Layer 3 of a small transformer language model trained on English Wikipedia (17 layers, counted from 0, width 64). Numbers have three digits each and are written without spaces.
A neuron adds its activation times its output weights to the MLP's output. To switch it off is to set its activation to zero at one token and run the rest of the model.
A neuron's activation on a vector x is squared ReLU(weights . x), where the dot is the dot product.

Input weights of the MLP neurons that the questions are about. A number n stands for (n - 500) times 0.0013.
n8: 467564400498504510460534437446431516585365600581556516434302499489378327610435542636458570429541501524602612606584454589478517507503592476413447462302429463634511642442558560412544355488378458
n12: 692610404577499486366578546613439472456444487394579566584373425374443405340382485603435536479543503456523486561462663659672493472551410384530495508404446465567338314502487416521649531396559395
n22: 450466422631355506585433654638505415400401371619420690568267456466476504487493550347560426312599409457528353626468537551611587463424554434333455560432478348603442441488510522620440561491650623
n46: 723493496666521588448509497497362552479535613341604422466506465405490450491603430391529523438414551584469288531493503508606529512530461445442314579527356500509453523533511354570467534433487605
n48: 660429589618652550460468435625515694418618606384399344701514542422206512353571592569420574688699532456619729571578400503537484541409535630585449483158451337615609427519272291322452389653665456
n64: 557354478494504484526625584514565486478517455476507560466569352564528441494410505517566561536567581551486592575478406484667603619474487428321447543416429544486553388510503551463501438540559500
n87: 444508484649550785543403581475578454523563443305495509579377249163532152297479626403414454626377520560690474626527517345298611368562396491665302435118475695547494654606426283502492399627656485
n95: 584440467527602671437371560647471444305370466442517459371460467238512425462557582645498367452436407535495469577636431527650532492477489576497509491468505407639627497576618564348504280494399415
n118: 512482500532524471442455435540504385591451462568442581505442573511455539520441580477418516432622529426463567381489535503559549526525378524425464627493492473346580495445445532538461549579566402
n125: 406762386575556320458487559286405480408662498548419503624408448646392457466464594469465515608630498396356426547494509458575475458354285492472508399474506487471479573534456577561420382475535355
n133: 452675462547475479387537563615404407355438396374419551457622369552619424565524512483479544616517530552294301463534584475523561576535536582431393496577440421367472465509533544605435572471434400
n214: 595394473476717617409682500752299726499100461360621559490395426374604538553654584650465381452500442572645592451434589444360564547472677604583471456280516351527479424289537449537589372604622507
n217: 355437641664399677281287288488611438435648982515462537615226475560487660434327688497477549590510342626378503651602612877659655415456605414269282672417390850590560400549320230347697531204824476
n240: 306623474466469565685610431410382312593603863389513616740422263538356583242643435682604588529515558528414312558646585587549406491395507452401340166380454435308452554501396442760576480535773656
n243: 381334591572378461372441423484470425410504532464400425612336583348515635489572582564482468433562663513564656378621447538428557413427631633449510626602595468388488536466491554377588474615606357
n246: 517577611442458654312424550477359342641695606365561363560453522475375253522435605487388533505365460427608441482422396620475574554335447488542471455384520474556436359490429386325478562732574425

Output weights of the MLP neurons that the questions are about. A number n stands for (n - 500) times 0.00073.
n8: 452576526455517505405598465412742780585517399414439638390442604568558543458677419544374406334578532381410405587399456437594613505494390593455475508649743504468347525375593378553468623478317536
n12: 569313419271529318573592559414579509600420366655448506409639489513546568707711279439466506545349712466435682500694401436352383538503315661303544481483651607480524593357569683294416465545484571
n22: 480365669519440561263605363574500719446449410558645425555468600545572536551634351529612434535601487374408702425570628576755579352609369508677491415575482605536453501482665517442331283519414578
n46: 490477398440662548632570436385659449496534609662456529359387433543503436539541361437525429617460610477675687469401576597288339465542429545482575406499654475506429640413399574628526442506410310
n48: 339633577396595272625596428489634559610628506561386413320454542595640488538629411527751414236472690557462233551451436541308524394516675094458570246729341613258594549732703661640486529485298397
n64: 420477563523590467558518519496522513538456492535412459477507621459397462534647525463524578500556518434335494497497610486432509354549458515584623437617578653473355510690511456326621468527300459
n87: 368509651381965107271452352229703671494405618712722618708602281496532886367250411397521678595495611772463816350463560159755706470484429494536652628587631480525526566756482583438407588504463713
n95: 648360550391720469580666263528711527499622525456266376435519510538383511384461268501650520391427670439593367594739504496442409471481476513658445362356543465552633527643452550421506538475429388
n118: 587453565529495527535535521508452562334376449431482557521586407517449392605442432550542269567456502586493409587638519618557536480557627570567548372338572510639494555571432470546546462389346452
n125: 657257664430578671293591313623444614645457445509375659474343594368465552581605427636554545397337520666462593587689399607395475627719637498498562443569391608562541237373580359569544601649439518
n133: 662446604452511522636453428553558483612653384560494626472489443378523454519284285534513633628520376630493512357419493393487295570500464430457484390402497468442589407634338427396646571603533518
n214: 577418377493536411383696428600665566739455548544455519482708714310423546802813437338509288487559265479240467753611519248517300415482581663712631862727455676333464505470536164302780272450589457
n217: 568514515406849586256507589437435493862555169174728447145325524376635208490805347226567450405769733442531391578147558822449352566566435226593425619465793264356707876563137757439614643674323360
n240: 665508553585546752447782423251578335598567496645583184449671403667521714583228542615256608331370507304435622576536753522676573532818379667591208544776452085616173505093553490977813286563137522
n243: 725580368327650449703559422548511534414491386630612487375526432645444340545560360448452506550380335481555515721509569413542496528458296327524494380435262379646593607544473281549443410479502641
n246: 641446239609397473356358618112554493379565390406529534645308492382699497687540444483588573498528549428466513426435520419340608653519529573462488506712402349616524552375096596520624563254341663

Each question names a token from some text and the token that comes next. It shows the vector x that enters the MLP there. A number n stands for (n - 500) times 0.007.

Then comes g, the gradient of the next token's log-probability with respect to the MLP's output, scaled to length 1. A neuron's effect is roughly proportional to its activation times (output weights . g). A number n stands for (n - 500) times 0.00096.

" quite", then " another"
x: 392492491207417267314713212437796576455442383739740333370445518491355449367543247432590516199451311377485597597693379657669588409437353489555544418546562474397163391651459367675459347554381428
g: 491359548568490416615836525301422657565396427736393345511490523551660169605727494402712385462404578438268454732420433505550422476729578650362338531517330588565625601644285619373671493513451485
Switching off which neuron hurts the next token most? n12

" round", then " of"
x: 622346592454517612368655511459881670698460549428344290444576570630450475577389508550590520360594495528242413783591676615546373491483084271640487505556601266682333516413333576685607799627644426
g: 470701340402643483440279222583499569548562389574644584428411475367629474551600631400537611128549274537419286616577469566454397616588491374733533421741689443378639192508717577402502544630450497
Which neuron, switched off, raises the next token's probability most? n12

" single", then " season"
x: 396399668366230531473843577235770342453489504650507386313564476683520570529468504508710564304425631271539476821443624689624184685584324567411388509588678433548324630603516505777479576503501318
g: 513485604662515411532509616402306521587632340337523376748503338487262640314770497594607623621720388517544480577575456507554552279632506508473202519548506623723472853431668375526549466583431757
Switching off which neuron hurts the next token most? n240

"hi", then " and"
x: 387325922398710505640412561388567558285520443645553561548569497309372367662410316640460512253308602328443655507573410609555299587401791665492723591690623466328170494345541443625310363475380589
g: 627698361504539677683397304639808249371616455679562448372513479462695463402248691435656319604507655530546406688651500646485496721575388569339415458422455520496422651470311416514775492663502447
Switching off which neuron hurts the next token most? n243

" inter", then "ven"
x: 614465562205523453255632565421766627433233669677583327307466745497410495614369581661581701656281377289405625360393602660586539587687753238467520487623478623367233612415660572491502629505302508
g: 293597473634587512507486336474543393374436517480515619313506738542310448485576352719508501672108438716373495277444476750527434430302462536727387606364804600410544622500542395556296655522539500
Switching off which neuron hurts the next token most? n8

" still", then " in"
x: 333426614230523462564689315499704800366401343775450404549594534534508482496704267423560375201692369265594620602570425658755596399438437624334587347671631540559221421612425436663565240502465611
g: 476585603381753589521556491429458534431621683517311595671467649617588602571522600676408423621405463331703268666556753383403722404652314654674534361614820429449449379470735452353402350411515591
Switching off which neuron hurts the next token most? n22

" among", then " other"
x: 382300548386423455494697361402629431386168334633529189428521568564236454560696693441340586269425414683387342471305393697570321410590667626435520343491634528468331754479587476754600442581166535
g: 392552322421495765453644487451557642327471424736449569592168525772406547418337366439661409481416331309446542472511431285503279561653596714507523280569760542643542377505299540724532561468459487
Switching off which neuron hurts the next token most? n8

"9", then "."
x: 381359385362586412533533226375699568277488431275497449268321592484362375489601461538735423471455579373605529785444561628542332463594497592480255645657713661611361681867528419516365696758221470
g: 604470511596274500503550604474459579692594408564392407539499535432411262632595551528459400282379402568562533401210216412502356348422456726492617353597519057313643491669415651576307410375514398
Which neuron, switched off, raises the next token's probability most? n87

" attempted", then " ("
x: 453489522481460503420934318279574638599477544700606342171676507493530594551638521454751580466601689345366478631694404713547524222528303505539567564571430394661126781427415538501400590590344600
g: 727506468504437672591500533455415517663668497409497361565423604557496278600557576490200597567555558550679418761594663479637193372590438390348181802531482324507632391621265581516385374446438421
Which neuron, switched off, raises the next token's probability most? n8

" no", then " interest"
x: 494500615259461468459758310341683825673480333652449269562307606512078340420413480631831564479308536368467577432508376476567359437428421678360531414621709398365424512517439446814494581336432424
g: 490643377406438667668391568621527407676435527514608543427357282162730585558594436510555479359673447326744456642503529423497560541318627410494554467561518274450429407263402159626486219672471582
Switching off which neuron hurts the next token most? n240

"0", then " November"
x: 406412515511703500308504320504642615180531427393384447439426606597346419579328462639600340418515513375343643775451534929699434469671319528394316492552745720371387631584241443564528771695356527
g: 395585375352643424647350346596336360493467317584588497616649850452585368400378513521672511591349504616480521414880622557310530592443655470365731494776456637607604506504526305533460679403627391
Which neuron, switched off, raises the next token's probability most? n217